Layer 3 of a small transformer language model trained on English Wikipedia (10 layers, counted from 0, width 64). Numbers have three digits each and are written without spaces.
In attention head 0, each number of a token's query is one row of weights dot the token's vector x. The head spreads its attention over the tokens so far by the softmax of query dot key.

Query weights of the head. A number n stands for (n - 500) times 0.0021.
q0: 469411238327523685343347419510543379579275569348395389555649491427507476454450537484608463502640667642671423427604575471456428399364617560485656528517490442372542349529414586448405462568262642
q1: 478589404306536533255395496551511422502602625520429504468473493292555462495297517595319349470617573354545365510237697596429606402540608472256610614371461507324544380617527379344604389467593612
q2: 598456627355244350581377597430454588327734332736692330388423589575577490491449293442605613594324412699431510303545347571595469579753455610647375788599429614685616447672526447486384425603383323
q3: 605385367679548460540484380524380376326519481546471479593492673520396395592348350708798486411403497600419622558420564515449336442404563595312640656625570552252349529376307529461443498536489560
q4: 538397494554572605316367333430602203701425422392491605419325260491684544336351545545463522575489553565502475462377387420463599498605573471369586709263605545326458317660520590456373504466579457
q5: 541635361559510501460559535472494431444462413640445283374419396394286537495580588375312394386497454555430358254312476474523624630614468562621419453263520535452643420663711412444532572586453302
q6: 404504476272597315654415774525481630454506445726553443492579379699502547610310383365213619439641445620223650531492288761535399346583291554499394406619075488475508456297624414590425318412321493
q7: 609391388503601461535502501426451680690317421365502501678425416614435344684431788482544570266531461580302601779752239259693359507545271584576449671567603465540665572484387522328558247488547425
q8: 698567486399463513467448461510496470664631595512433561712611343481352458320309384556390303706395449444675426427361683316318665751615373569366405722739559503460690367762481518527439615555752707
q9: 445368292314560410746438472329585484600373559609582576549429235538243584540637452607516236392515383457279548448468258284480482725705348406441583298511510749290740550626582273401476580419546516
q10: 601436470528431511318552665488543515569390536561601495326276443132450275596503783439465351625253615419436605508599610664610582588331570441498488521531374549302514799337545487192727559571483451
q11: 327359427573575401464731584407588328763614443306562627400370637577416590266593525288567584234603628527697657516416470357376338513815610587371502288514573407409617440461597465486455549480710493
q12: 475526488569526812535377437384615230561511510557376424700579699475419508467303267548568340700460481395633513444594642449442396524442424442645564630315470514303511287505392409350619505574574822
q13: 521579664390580367459438407404452629571523467713541245502349597490468553653354779393494608397250369613745551677616664586518529579592621417456666673555544524318470340469401594368691628450511410
q14: 563587503773565325518562446482489425566449451662436672630558539526627768586536425419526861241449513385157599656400536427580488527660366478503547517472402233642624438624505517454344390600806637
q15: 317591621339501327494447446392560440321323397460967574638355486358503590643598498721632706370449453366503378578475580588659587513441641473360345476491599411230518551462472453462445662436380619
q16: 561449617547524475497585458367526500318599276543593596433526378454553582590394643415512657795498531477547580380569539348510323569480415468404473506396438410537385461518634644348522465767460485
q17: 424409749516645371609437445546469640494559621603497389408459474287406450359387401650517652494575548595482318688431478537638267530444440542479659561655438648393533575257382474395391641529334490
q18: 375666396587302494337625550475444437340617480461445477468468537563394554653351352556442407643443475488519326384446482516254558502267898474252375650386506641381416537460762669690579522539690734
q19: 624485689669517455478376601375385609739466465587774554282492630488561492591406615604872656504444609521604497705541571822590315657622346438490467342445602522414484472545638400565294645496473531
q20: 426392251467517740234499615346346599487574422576463505463385595331705479250391644579499578370679311353515505546639329571736339442522423568499393392575406562554539502428457649221592638420428516
q21: 575447651584547729297544501283638457479492344485561583574401537619381429383469485503501659580549397387557536669240584530583489482540569299478386259462559465411544503431666494527505428469454403
q22: 695576516502668591644404453329342571793342450240456622599565418398486615566616343426505380624538407620648563514645496605615438374450488732475491446555605660605429508442470701682490430368364479
q23: 434453690607264430366626461675457448534528577395583369617286383169396418619497674337399538594349686541469424523652786741397580434585417498650551482582488554410712568571561602435503365626475423
q24: 564587441343368563365688497705385601590336466513375465404369373512343506421463490560433420355429578384448380521445464268602573696333390481622497489744367352488558533578624453395506515513505592
q25: 391664545631346417571524756520439370519379490483554315784530435619478680560536637426400708436521560493633425391607386403476368497388363558403524334479496262325511114590503490431350277421580691
q26: 516391608534578248402504895600668389465597507402451483286394547437426415563624446416621371398531335517370623541413529308444340579319599448585570386377396319487472573782393389551467660458502676
q27: 480502523433369321583543594502752588608472365318394774498444537454444489699601495603440369684617300362604441490607456600640480447535282438437731608368457511378486515336423437408414505594500360
q28: 661472630594357610612348548537434383247495361426696450455518427376690436370361640441702515496345327519416684534413402496305462585466326604403627475616395434497581490572575386384628510539362487
q29: 350260445582473447356641562338619433632484444520574459659586550362711617604398598672374405543648409520279469633742423619476583714356486491517491519557656708490619512511537531432411557718358533
q30: 507465399628408379634664569674272524445347354363433529283316576563661622565385466417606572479596618508416375626522501525598563608550571589598404328463310625643553301600613471535277257418424445
q31: 421391535727671452430427417526557482504409593516366488352571501407481350494416462440472497470648399515167575392502582609263448538528499380345734397672546447449288536578732565532495396533441213
q32: 672328442442492648512307355438559532368489753530373498836219481542531407697470346370446393438623525608453593435573524646700357318445382658502763674524472473531468400489456457554293468449365645
q33: 565411804628369393492493503285482398461484436563618491644493619495441409655544343483587600431388483348601595421386536618555470323465711455537441514519485357647459504500578549497355464560208600
q34: 415617362589384361534557588668705261345763420267455479428330529344314529473564550452363518504528572600618513463414697485303618501337719450485407373472465483430420496560412393316595591494633449
q35: 603488589572537596482425591423572497375421498503718652534381541339342583761467419520526408482327495369460514571405620520571572577232609351684468454546416541721610637516283726376444561516357638
q36: 512633393320307600589399335502459740572577279294580443497458323469669479571406606507498583416413562977362633629570373360654417641420511449705599728459408449713547652419414588591290551422518465
q37: 406343395465399361319316362462738503365281209445956527376448655369614348283601382407721414460532762575679439481516623773441525398507419423514569311471521531466300487455619488520456431526476589
q38: 678427373326322564352584589553588414426634398391356569442392431552611531469383449404603336576504557490404483773494407502502460361508388302390424695232578635512431479358443537534719347365497390
q39: 599548593223396463396551529541497496514534746692711345420648376321462437642414688502534637471570344589443466463352522384516554573587404393260454399390545334345476391524642367734492433565348372
q40: 602511652472505373567513522613289471562387637426687687235254706506569450538415437418411417363568477490611222627338550353402580409787456580331439536452483713591451334668508502380365389521501482
q41: 562601489522288544358458690589461659425437350608605472413617307271735327506694581609452803468486667557519462319653473519580405761539579655443501771575410340356295669541585767378644463592379747
q42: 305497685511515516653372630496521410490427618683569501446526430485257525752386657513556746379512647732293734525514411513559410560771523603499524357632667452503483525340554613668544439659354353
q43: 414157743652481499562393328296327373365331331642438279627631653568656636261362473350733713394669526289541571431558626208327418345407564527652567628441585403598643321580470627443476422417446337
q44: 478539246415493667348482503520568405450590382672299436354562588572788431425482924677516237467592627417533733633386546456383549437467464380278387540493619529581568596601792367432617349505662281
q45: 453305580431659545472697417461417531373566518656414347422687509692327307557516430397598477253376506358427382662615582391637483537208498370650539440563534418470517566449391514519447458430512653
q46: 347697614606560354387608458674243510469624370586375557587510414544503548407429567583480277527531326464684402748419623388669559404487504483457602371565376419635695520435342540490257624469510517
q47: 514387356336584286619356404473604794551625399303545440765476073521480377579555884477731490323464359607536556239741374530578403477464549418634509818440366622623351593497505429468520500410404362
q48: 550341581535691375740378486319590358223374650648551532553556571577685477341598384501606275461337580335486535467558690407378498514685733443439423324700727615491427637351555615361600458548539742
q49: 645391343533282584284602505556575663574662427556537493482572653550495553438502551464468227640498627380620473444565580531295509384587499565420319408354550334835427435413686415455500505535675415
q50: 530383529467317540497591368354545620391532615540457319538652755320449482561515438486563455493417532316523632591395468491343259393721605444546496365600483428274455504524401544499477446449201491
q51: 415366708365312228521584377497316589588539390400379390427457571397492277565525659440352654447522635564715641432283428773647361735715760254698407365505533601306410582776372966364502479717407534
q52: 350584375337460444291381450675407529399453641393450531433294701551721496590525516299507557573448532547616398619569544393475401655420287690535451517502496740569345250441585381401543469629617518
q53: 799572501526288312652436360614437525506452621457410534461431463355641388649786560566670406551421492728537552439601509537258540585727534366513548619629575494510540391379511555414549475489685714
q54: 422552526293595749392540628608569397489566271451511386471554548612282334520519438660393540336367428483569513434282352488590511566362567545389421511606429578496646536684594550491398318480446619
q55: 632267504628595550375369454562446573298335511569494264390571657533434470430764677729561410602527601758373459405557575530555435679330489467474536594487577590771380661566592460728531532502394313
q56: 421280432556413547605697561596477517613585606285485363509580539511208182659415466801495390708223393552528387427380508533493495438398438307603457497293515637428412535518460492595456549449729413
q57: 312559579575535625759410376469311594385336351550442490499567537615485534697447599380522364448463654335696635705574280352421515692251384635140418394327555570596567442492152516457669691316461288
q58: 400511388509551493526494383564571365331190465574492360636447373539292541482329603676783442413604497577469597372340712415512431352413629541599421353374388358513601317348620642515489327493443509
q59: 382413508563292448527515512552681665504500421424521610457621407727500600440485446421470535389419650424496245574495475664596422392498511539503503556511475419692523313606319595778433538754644535
q60: 601576546454561614543463312572298594483492383465408457524530497551545745444470566674505437657561605734542604505665685418569379621254513674585683679514519537491412430554572419417251518612428392
q61: 369445374387423471484601468582524394570345521515761507388513322359538293535531630497606541634536407411566516703247596581662666468514588505338711555572363589422303223600561667549467455572426654
q62: 288416358458621510371401517518300624421590640352685522650469671452620625425538629457703402565675351469394377508392505456591380601535687422813701690641347422595592514440411663336347617372292433
q63: 428350613204460692454550400535593639385351686442416514605301470698328195536574599591338529457469608551684614587530495330470487289414584617578490392633429568666472266529345528569429438396524573

Each question shows a short text with each token's key, already scaled and adjusted for position as the last token sees it. A number n stands for (n - 500) times 0.0017.

Then comes the last token's vector x. A number n stands for (n - 500) times 0.0043.

0 "s": 494537401524514465496533597527585561502603539488520421460624501470512365492474372544423457444407444471520414503558463430525469465600475519445426529183768306500478641487513394481565472465525451
1 " such": 525537505459482386464582506518595514369554563568464383508536386498519412476335426518456428540497502612413398586495381540528481480545426460350495589244664463571463532573592459413521372409446459
2 " as": 463534497568487442477594521558655498399518598565531381380611393525494480572537415506494472474439401665461577620585411579514531497504384528319366474185665377511509540523575524381564376454289538
3 " architect": 629520410601578516409615521567668514475630461527517506514748498513480404552457420541343503482425608521431449477397450447619535482519425479333406496140683372585487579532585460524447523497529508
4 "ure": 476521452567462462489597482557557645440639505528491371442524481425448384572322373585441469517411547476413479627410519430550437522533454477281512410053699315517512558534530493582519479545548486
x: 441454671548630460852247404367548451715539501478536350590483477530474467492462595558501763388428531564150611690519408548490419367518569415458654517531589525363537610498358548543418348470423378
To which token does the last token give the most attention? 4 "ure"

0 " from": 445561495544563480520508539555621569385560516545468519433671529519468347488595407463522413498487471440498427575539416517665505534553491537360390535090710372485463578506477486522518445576431497
1 " various": 504586474510580510509615391587605620324677512593438511515604533515452383533448454567438503458570452552489450603487481528618556548527466476398429525061679425557467534496527482517489389535511425
2 " field": 554415614546550391406591432529638592385661495540490404538656542501512400534373334524423503496393470582561419593543428409619552478610376616392382575112687303562549620540612451479473466449487489
3 "s": 494494482594512425501601607517591561442623522472510422477632502467504366533432361576429442445401530575374501531486491453577488521606465525442392496112791326481491670493536391478581471463546440
4 " such": 482366572580405347516628471496610531344563509560443391531582474520517372483313371521446390581505508483477402582431392542565530555581410489330483615201769516581453523600596461444535350454482468
x: 574649501511516425678603356472556669716390518510660494646629478514443381567361510592422732440413542593370392696531660427652458594271497639570574634473538462370381716875362499578260441284443397
Which two tokens does the last token look at most, in order? 4 " such", 3 "s"

0 "9": 504451465456454459459452496461607566541565456528653449573579560499485350409518457468528539406368445452442541419543467433494338515554338472364485548224695126641421510515549527552497437478519474
1 " to": 519491460529487446499473558526634533360581530548462552421619510525457297479557381481504361432402458458498464467499359540659487547494448422322399518048753314491429572483482417479475441523417464
2 " ": 495453386442550365549579557529618540445609528426448393408667582461363351563426437514478473478354551484373567454407491443614504578495506422357437540099772258483492649541512414513479437392496441
3 "202": 476425462553421363434497494469570564467638553507484364441609511509425350484544498512513522502330520505534538475553436437486285621485426531416543572091725251477412547487664384538503441476569437
4 "4": 518503518526464475476544465524631579519691491488692401485617583498468285488522364534475496451393536541383460495458437428575412619590492477311519596148797262571450544462549491515484431523430480
x: 448433840493609378603555467440444376500437576584581573466566542286311306612434516423581711201461628549407549587440470459494336501455480495642638552549676389287374660545408581568433280690420503
To which token does the last token give the most attention? 1 " to"

0 " Miss": 483507458621696296534623455408625658379531349515546379707538598458449442619605525528473486565274333536627398369617515378395451660479281472470295571239657448620331516420545551594550453506643437
1 " K": 738620348631602261474676612438678581420629458427510296557614511435399275609584503488439468518301436583496434429556405423428353676512289501387374651118847323567455543522555488624555455446552426
2 "ra": 661507372590619313530569586498617566412662513425513326565551485392455315588468443453445450457270474449448463482518460445490380611552351530358417539083737150605483549511514481516487454495579511
3 "us": 557540497580548457505559527547579558501651437554467462470621499478515383551478452510427504436401574514485464556507470508502525478568417540465403529202667284577507605517476544467520428504516547
4 "z": 415454568636545406502631610482571537467608460546543442479625543484494381546446476553439461476375580566457503513509481453467399519545348534551407521184709202595465519523497446534537502443579455
x: 352554635598665457517353456406597618572396681419580465480465571535498396515401443322516645538482474512469509798580569334609473557448527423397547493559403313151344281481324499458497454502518425
Which token does the last token look at most, and with what share of its attention? 1 " K", with about 50%

0 " music": 408583503543574405349602488510650628427686438481496352512626499468494329611467411581308480515317383532615302481509537320565468547511375479404340440024748329516445607501662504533492476453499546
1 " f": 675545383594640309484634540490615598388603497464448300513578482430450353588472426569402489533375460617560390448477392404495361663528356442381364501019759327464449556544616500555589396486545465
2 "est": 583393455509696357564646521516620594426598446437441367521572567399496464595386442555450502550396537595502410528443472346445473581590379458491380527097728380574460617565499495512540480326677431
3 "iv": 525484529581511349419601466545563523417722509513552479479618515425453331548525517479403477495389574513481421469453472444579466432550473542522425541174647250684415575569542449463542537482570398
4 "als": 501480517580509489467582533550640558527609520571480423496613534539480383564450440546428473423381579530433528570474494485488437504566435539418414543146784288521507643450576436528449402480495516
x: 280538737577653394522417474409505602521341556366556542547449520486603483560467555442449669288536534537345499816580427356578300702528464424449689497534505417235478581479413647473509340525530433
Which token does the last token look at most, and with what share of its attention? 2 "est", with about 40%

0 " Berlin": 452398474455555374506555418443552642374699470564526444537557568433465326533503481519430511467454342482510363422565412389517459582500406498467453507109704150533388545467437404568516542577574454
1 "er": 573537372556617403478580541488547555500624488437599348471526537452430382578432435546497431442430321441470359472552464390390415585564370442468397451131677158627509528578517444564504529528521508
2 " Sy": 706537446751740260645676455493639587277627411478489356599577575420445301558447436554339544487383579528378367548568389446539478653578384510491333579148733265563406613555547446533533483465565505
3 "mph": 506447442615592301458665501501636602385616343464468395518601515424501349580385509560422457538380622594413474569393502416523445548508272442451341501065791382515502600631619536547504470391613469
4 "on": 485539523640605403544617530453548535480636486421569316544478422397410412603443505560479509514427610544446513503443407498452486575621289470462413437053717246569455559564616499570566513474483504
x: 365546668516511474672419358490585485522281589445357416466497569435418362472309469391641799528500505438378464666635427464528575458491603463360731527635538420258600447515479414659274496445386475
Which token does the last token look at most, and with what share of its attention? 2 " Sy", with about 50%

0 "ze": 435465474463629480557548498537566597475672452553528322476504535467474470559493360559426475474370423462507364487597416402388393578531358512529409531182721244586468514517448478584511480472548501
1 " by": 506531428520565483535538477579635521469500508583499504389648557554438403497580414492548415470510377512484503552540418513592453575506477457320426513115698317554449511536462498537460414584430506
2 " un": 577482499745647389478633531619701527300675487530531345456577428518494411562541358583510443425422500587487500554454386486624532575631456366485429485111734487488450671476530532538486522485547516
3 "an": 623478441596485354505671541525606523497620479428567359500679437432472474557500490559481482508361576588369475519546454496493372630585387502411494493210711271639474477569616558594499490474503544
4 "im": 474506585607550269515584583512594521420633358490630341521605456434494447586456400519451456515331579522414560560387427559471427574574379505400459537217717342689447529566601510474542514477581522
x: 548520570490559459475434148444607449772386551484574485482392439650337421469403453491414713415348494692500488636677538426599550620327506560308641562777463506264335380385412369500449395404512477
Which two tokens does the last token look at most, in order? 2 " un", 3 "an"

0 " complete": 520583550594535459459434524491687630423529439537539476478642585553616341464521402492520475459422506499554489544544555492557414492555443504368450540155689406455402511448546555462526414526512458
1 " Pre": 669515371648638243449703460493598610386591472534541243581569552446377359568441441508438618513324430616533454510599411382435387661563338491316348533092749322545387547596619538545523363507462473
2 "l": 636575330613666315435705634438695520386559444456516356536550482431421375624402469498419406482333459693451471486588568436402438585498223601388400481192714245596392545611699552570592452389571478
3 "ud": 555571456683581476402612603529605534457676523521510397548574504470470378545486468454422444489389616531492499516502475424441396588506315491487376504235612261634493553551557566607473467457533509
4 "es": 473521538563507418514549568553556556463597476536506402509591497447492325559459407575474449449391539515428535535442453459539495529582406447419387502098768323540517618493528508464530405502491473
x: 369459627499594429552381369420505493606467659323448541549452601497487382496373549494438794340495522406369511730552517316667414674444576361406638494574489468178524632465451495502596389536480395
To which token does the last token give the most attention? 1 " Pre"

0 " to": 479471463508480450472486584528628530353589529548457555420626511526451292487563379481505362441405472473520461479504370542650493542487463426320401511036753322494429570491477430487479451521414467
1 "ile": 563471531566545450525559546544671581495587430574547460519590578495565374531428369501467511448438419479492438521505464514568459516569425560405442534134669270562465570460481548585494432601485515
2 "t": 564511463528571409509522603553647491385644519497583417488589453401479384534530422480473475451354487524405448423549370422528460470613437498435497574140665290630461616568504487446538509449539445
3 " paper": 576452452682567420429633471527711616436612491583471398476576486514486413563402331559389492461409636501494490563481434458558436545590409499332500507133772364481400644431570406621495477514538512
4 ",": 572473477537553396509571486555635609361594527483521534399610448485455364596506429534476449420459561574345607558485434499578521617506487512336438496139746345457434595522489470517498515541540495
x: 461453829519706433752261586572562411448514683586553609427443397435432479536509764591619769426492470502392537566423508445649407632528384465514402500385603534268499493509443415498461524418476495
Which token does the last token look at most, and with what share of its attention? 0 " to", with about 60%

0 "0": 469420417463523389476477531466594549499569444497648414591620589480464366473453403472542519436286505499451570454591472408502408481587325518340418519187699089654510542561563550459471436436508501
1 ",": 434591358620561389459571515526613620355576531466540535434637452484449342573531439509504452464453444487514508497558447485613544579534487536338401505111752332466452590535473491497514522543525490
2 " he": 572484381565661374537742440545641595360699546563567310371538544508391485598442405559449424445362497550520414517504426346490459632582384399470416460143844363524393545436436447590522441492507461
3 " organized": 516498423558487415432552448509642569445620430518506425517663572525545345510408449523356440417513547562474486548510462450562483570610419523437351573154747418496429511514569431467548410433532408
4 " the": 487349599544472363537714342573627631318622511546507420430671553517411363541518472526480398511443590572365479729482568443502534633540447464278528501152751384555479562508509432566504431496503520
x: 416443700506885493578337421535588462572600491477513677476630446403427476518466588542553729454471442551409458442386461563539437729365470363634677534379603462387431242697281541521497471385563548
Which token does the last token look at most, and with what share of its attention? 1 ",", with about 50%

0 " the": 434632384486673419558619412573644625352590494545482467427680561522426350537570431507496418536428469458494457598590522393593511557529481483299503495117767357555453573501494468555517463494504530
1 " Ch": 730591309704739288465704506505671650341629462513598344520626547533399400597511394474408514509296469608462439411517479433423443623566352478361284619132698344564420615526493445567525431436491409
2 "im": 588532463623571229488584565478625546400650338474599337550602474444508422583439398517438446503315481497406451524524411511453423560580356509436450552221760360667447546550624502478518507458597526
3 "ay": 554517546607533436547549553546617619495646456527593386528597497460476378490571358507460430520307598491478489536527437431498438579573360481384483588149706306648456556458502482615500487499526507
4 " Foundation": 433546522597582441531581444508598621434670468624552484518618493532475404518484384570375546421433570503484536562439449537509519524530447500394403562123732316541406607438488327533528542533534431
x: 495426658531707510784513419472639536500489555473570392409412551490408502578444493385580783439605546657273557565543496478521293539582272611401655445453524478302538523537473554311409278415433480
Which token does the last token look at most, and with what share of its attention? 0 " the", with about 60%

0 "),": 401580404541554432436582514538610591392576553488536521451659458504451420592561428504497454521523500439521432553533415508566537600504503511382405472127745393508463572526522455528536531558445511
1 " the": 496625400502632407556637410569627623341601511549484470423685552518419343539566435515499421544440429556427446643547533414580527571530483482297511478111753348549452572502486474557526472501497522
2 " “": 519522556545470551481510454645663543407649424660561456492746499590486429427573382496444522516442496501472501486430377508667546634548393404389460572132792513459390612481561512566472378520439524
3 "D": 376432500590613345533655543582723479307602486465624355511613514496505301469476493546438523520469697657322591450350411466515370702504349476306499572136806365428409596566559391595554460497590403
4 "iam": 438565620572659359630603601482629496429553446558532396472664537478504432590487405559447484575339619443424455583385434572443396606483331444362458516151769226686429496523508418532546514493561475
x: 495440693488519528703495284406516588623437601396431553472534430767528555429577476219424639556363504649383556678557632573625415456299361502373745521653635538250339359670391505439382474486418570
To which token does the last token give the most attention? 4 "iam"

0 "C": 583607461523525389519604480475609628529565480536613482502606548495474367437561493535450597477397399493462436443481481407516382466561435512427402594210768356596342606457509452503589468464589386
1 "–": 552386410498501366491534555506600534509574446452482410414610581537402390593472441504522414474330483488507547477546381415523424630579362407417404619137774273495449561531533464645428420414453523
2 "A": 579546373569582218568729521554671524398617465500574310554628552462449366504501438540462530446307669666367539579542479415495334695575399427414403663220860383511488577527499426594574428473554476
3 "w": 466391434608633323539642605439606591369613503464574283516518514416491345628471403521483445614307626551392563549497441455408367668601273530413409551130679259491436519518522438602647478473497360
4 "aken": 447475491637578370454626523474600616408638466439449378575655497471560300531400407497378428496426645474445574577480409445508445673594317511352374516103725281522436531562620434586484488402588461
x: 478651720653652484553334463399633543681438457430472459502545450426499292554325490574448763582406634567294459722484544370855353595634329576408650583582398574318429420558395499384425432490480340
To which token does the last token give the most attention? 4 "aken"

0 " music": 408583503543574405349602488510650628427686438481496352512626499468494329611467411581308480515317383532615302481509537320565468547511375479404340440024748329516445607501662504533492476453499546
1 " world": 549516578580574406424589458459650593400695451513458385571548488426492404584454388554350541504323456559598332497510448408590458557554348541432357566066787419502468639425657472546561469450498528
2 " with": 537537449548474494499532504532650579419530465587483526411633532528473374523508391543496414461476444566494487577522458511614487581511423506353395468068726354486431511502528554507498400528421471
3 " each": 601294444624656473418733403546703566371627516590507296407671547545447440571460383561487507484381590686444521643549533397475407670583411474332510483108731407506536564436556452551460377514555464
4 " subsequ": 458393394669640472463661433533602517339595515521452414499579582470478385581360433495417577596487595470440545582508474356461343688487454541390511485119660461471412581535626405564518454479644398
x: 704533572431629487759342516507593542419540359435609426530616611338434551668327425380311777553364397370404453527632454466756384421539334492582760527585612564436495500400476411507385367375437329
Which token does the last token look at most, and with what share of its attention? 3 " each", with about 60%

0 "8": 498462453487465439466441506495617560543552457534625428557610526486463348442552472473514577412341461458469562406554467465522333473562376486358498533197693120621420537520548565512514428487526498
1 ").\n": 500585456545458465403555481518630518347677526543538464464652399474463416481516448511522504519531506544447479557482347559604379724501402474350437534112750392514435594508532473536519434526419439
2 "Other": 534469510529564450495619409593673621365669480651483453471643522523511450530469377619365578503471500532493475551451475573611539494507439489368468516119743371557422583453512470513516410506554441
3 " ac": 659428499700735337606740441516690581342626470455474394450565507401540349545572472549437441456365644590450466572507532454602381634432419492462443476160675256636456603473516516525509464487671517
4 "kn": 401403418586674402426779524425609666408720608433527300558479495432443282547489522487477387508273559422284607561316443316404388649622287409383446379207793363458403649465579558566468429440626370
x: 564536706781371594494192454554384567494413717529244567648492485427473392640285319329474585349573534503513484638330453577536490551526493440442477604748521591467418401680428547618623407287428246
To which token does the last token give the most attention? 1 ").\n"

0 "arian": 432448514442626421549623456524551598445643494615508443520511547457430413585459467604463497452402451482496390533532517456508453469482430484430389496057681220668452531505524475551525496546521481
1 " National": 609453474547609339515653352525558620423650501560553391575625500494479450517466499564409572467433407556460383550576454400490488530627421483399442571143640308585415572525631365554530515517521455
2 " P": 617513429656629302486633506541644624321616501503598326563590520526444322528497547566434542497436719665368582423436431530482403633594344464392408571093737297506387577558585417542591397499585352
3 "iano": 576573510635606428549602479529538634495660399542605448518599533496491453584543396570404537474401600483424451532469485490476431581542395457519357471074714225619377510471485476605537533565524506
4 " Comp": 306276470593606324515770426641614598346651510572544232564564543469446350567522509578365567604400571470392578636348427439424405653535312446434357562072860411521410557560551495588552354422616387
x: 486549576532576565525369448493623522312434666331503491688431526517361600532269304570402578471460475526394564710441466589681345507515503381435724568651752502353410379843335447401366303366532379
To which token does the last token give the most attention? 2 " P"

0 " director": 423511449491531435414575539440668550484654466433504430426597556481479333561445415534392426462389355489653361474519481372507405597462432461353414508043716296557455547487568394527485501524519514
1 " of": 527603420556524453521556513546645588343569461621465517452621470521476337488475446568442377438443459523509457599520429470593456533505390476262434481058705375492415530570586515570504425504419486
2 " Mu": 671522241689620270520707536484653580344763520404452330537580487417477344624516426475379486480315583555424478496541412478465322734512368475414413500113717241484450598500558442591544444522503489
3 "ji": 581574411618587362539575555434599663447721414463508416513561530385482364599455366451392464487326602464412489561540497478486378660522360588369431547087731199594438468509481532618506521538536514
4 " since": 499445413502520377530514469499619630373591423534513443458565530476574397545555424422558433493455546534409617596516383478488431682446287445296375535140727413459503528510493519529427342566435457
x: 630318707617633589654226424624710443500511558574513511447537403338514543394237665513542654434293563366557658500529459461788533701614294498537579471413439454362459662730291400527515478601454432
Which two tokens does the last token look at most, in order? 4 " since", 1 " of"

0 "ade": 421485533517559568536487489533536693654522444521539459567524576492500389479589428522434517435453428462495457549541532446452497504560408569420426582249632305611424540430524535613530432519506542
1 " (": 488505493523584416478592554586644510314645488510519412460688530474410350582521422503553490526417512563451568443434409514666531724522419432358365576037770341502455578583492540587520466451436445
2 "200": 512435506564484368434536474497568587424671587493572304462611508563444344532506451540473508520366544594477512517519466475451340618505400508441469469082725180518433527472632392484525400434542387
3 "5": 514537499510513436519557451459559617484708461442693340547612580434459322474539398548458540524428504550379440500455420444537452686560401485349450560138805251588497510530573531523507403490431461
4 ").": 555497584508488433487646463566638566433619537555564445463641426478548441564547353454484444539436529405438477598490355458541425716470412422277489475154715385606409601509533491591501479493471464
x: 660501935597565422755511390566609600610544660640465663469399417429449328519445612453361644559363462513227430621438414484587428692417310291454523506434548567464498689647393490596227432546550617
To which token does the last token give the most attention? 1 " ("

0 " re": 441545433541609354481654566482646521430560510347516359481562608423489300541481326431499538516432407583607404311509401320582500673649491429361396504154791416500375598519489575542520460438500488
1 "-d": 608589390605536405423624533598694411375613508438539413486635551465499317483399386527383575555487454591524394451488425317598397647550438485395494539234729427456406585618644466591513491506581453
2 "es": 537470406582525391509593573518560543476547517479470415481564461421531321517400419571511487469414486488448466491463453413541434569598426413391424496154776342471479654521547534518505424467482479
3 "igned": 518516464489530482477469481501629606478626470443528424517703570520586384456510371485415511482409544409428536477490389390498417678577438391327479515165669356518465493472544433520432465498543465
4 " matches": 478405395626557400512693519523662648455698429507524338517609582471522352609569336584368446414259586485411584632520419339465403718556338528388337569066816359531489612378561507559474411413496497
x: 500540688393683606581301459484610454400473598449523600528500563426319528507465516370480695240381642444309461667586558352758304612724346351432711440495428542359410547478333589370498286497544338
Which token does the last token look at most, and with what share of its attention? 4 " matches", with about 90%

0 " in": 432569488581544461507527532543650589384518487515490487452663525494533387537549424502526452486467453486539419529566398486627476597534400477349345465043745322490461561508536533517494396539430466
1 " other": 546553435549630430543640344629680590341675468620406436539585534489421490559387436574394514453548456538475452626461478500605537550563456450379448498138726507518502626489561439519471358532570453
2 " design": 628470489578546494344646523538638551410683552508524401484648503503463358512398395523389466497475492631510371514419461355588487555562439507354436483043722369548429634558609408541512503468524481
3 " projects": 521453435589487493414604488561641614477680469537499444495640488513523321548465327540335524426390505562522474549451436424607551517573455529355387555097815426439450677422574428499528436458468513
4 ".\n\n": 500415560476475524463585437536643561392647538528540505406675503535543362507529451493454480552463475486463526535481392488660424659517445533250487547095711395534417615460448432545503447517423499
x: 432293871623671522705442486595573497468508507602456662592505457350567292521442522501479653549475539588251449583520539453624333659454324407596405336268555524391469552629383362560464247591662591
Which two tokens does the last token look at most, in order? 4 ".\n\n", 0 " in"

0 " L": 544700357584548257448654577444679578440518433407562353541660578509423278528457458503501426494348278466649389434605511318489404623601307470397335592161866326473421536539606538613531408465517451
1 "ey": 596473447551616378499578564517669508466577406542531338500648557426446418575464366561423473545334320548444374497573396373448426572572355468441465542157756301656445521547537463579501559433592487
2 "en": 635561449572553405477630587501582569486628526465515382513617444414425383522540445529452474467404453553375395507480436436463494565600422456383467461161729216606450584592569503548525550481491569
3 ",": 584521421570563379489569504526605608358580538472524541424632455480442332580539434506500445459449468580387585531502430497599538598530475532337410504103756325467447584538472495512514529532527495
4 " its": 536423545576428436562590351635633566305612511633428540408651551503466331568498403555373531542439514497477490665547479459563554531493487499323520501120694423562423552477508455444527433492514480
x: 566420715535887485762501514503588547496587400452553571566551435519422447471515689534480692480428470483514407463395419544596290689286455358587593541340540436348444324686391472446484470389484504
To which token does the last token give the most attention? 3 ","

0 " to": 479471463508480450472486584528628530353589529548457555420626511526451292487563379481505362441405472473520461479504370542650493542487463426320401511036753322494429570491477430487479451521414467
1 " re": 569457392590672345523646568480649513385563516390532366475576596448472321551485313441537517497448399544521427346466366408613507664666514428341433500098779387488393605493460521537523483505500489
2 "-d": 585499401622563407443648518613689394349615512451535409475633554470497327496387379529377563549498558623456460471479406337604421661549445492381512529225719445462412567623637458576523492518588463
3 "es": 532496465582525384526594583525551521441554515506473410487571457429517315532400418571509459461408531473398520501445444444547447579592418420382431494114772346481492633518548523512516420489483491
4 "ign": 447498539588581490470506527502620548502692467415549396476634530518513461540496442540499419491444582494516520559391440530562400514659417508455415458106650264610471582529511340534510600483614407
x: 374412736610499573650503559459517539813407373534541458528481321503458436445339409436675792488545526622270635620533392331602427472534265503540558498639542595326426362479368479365546389428526535
To which token does the last token give the most attention? 1 " re"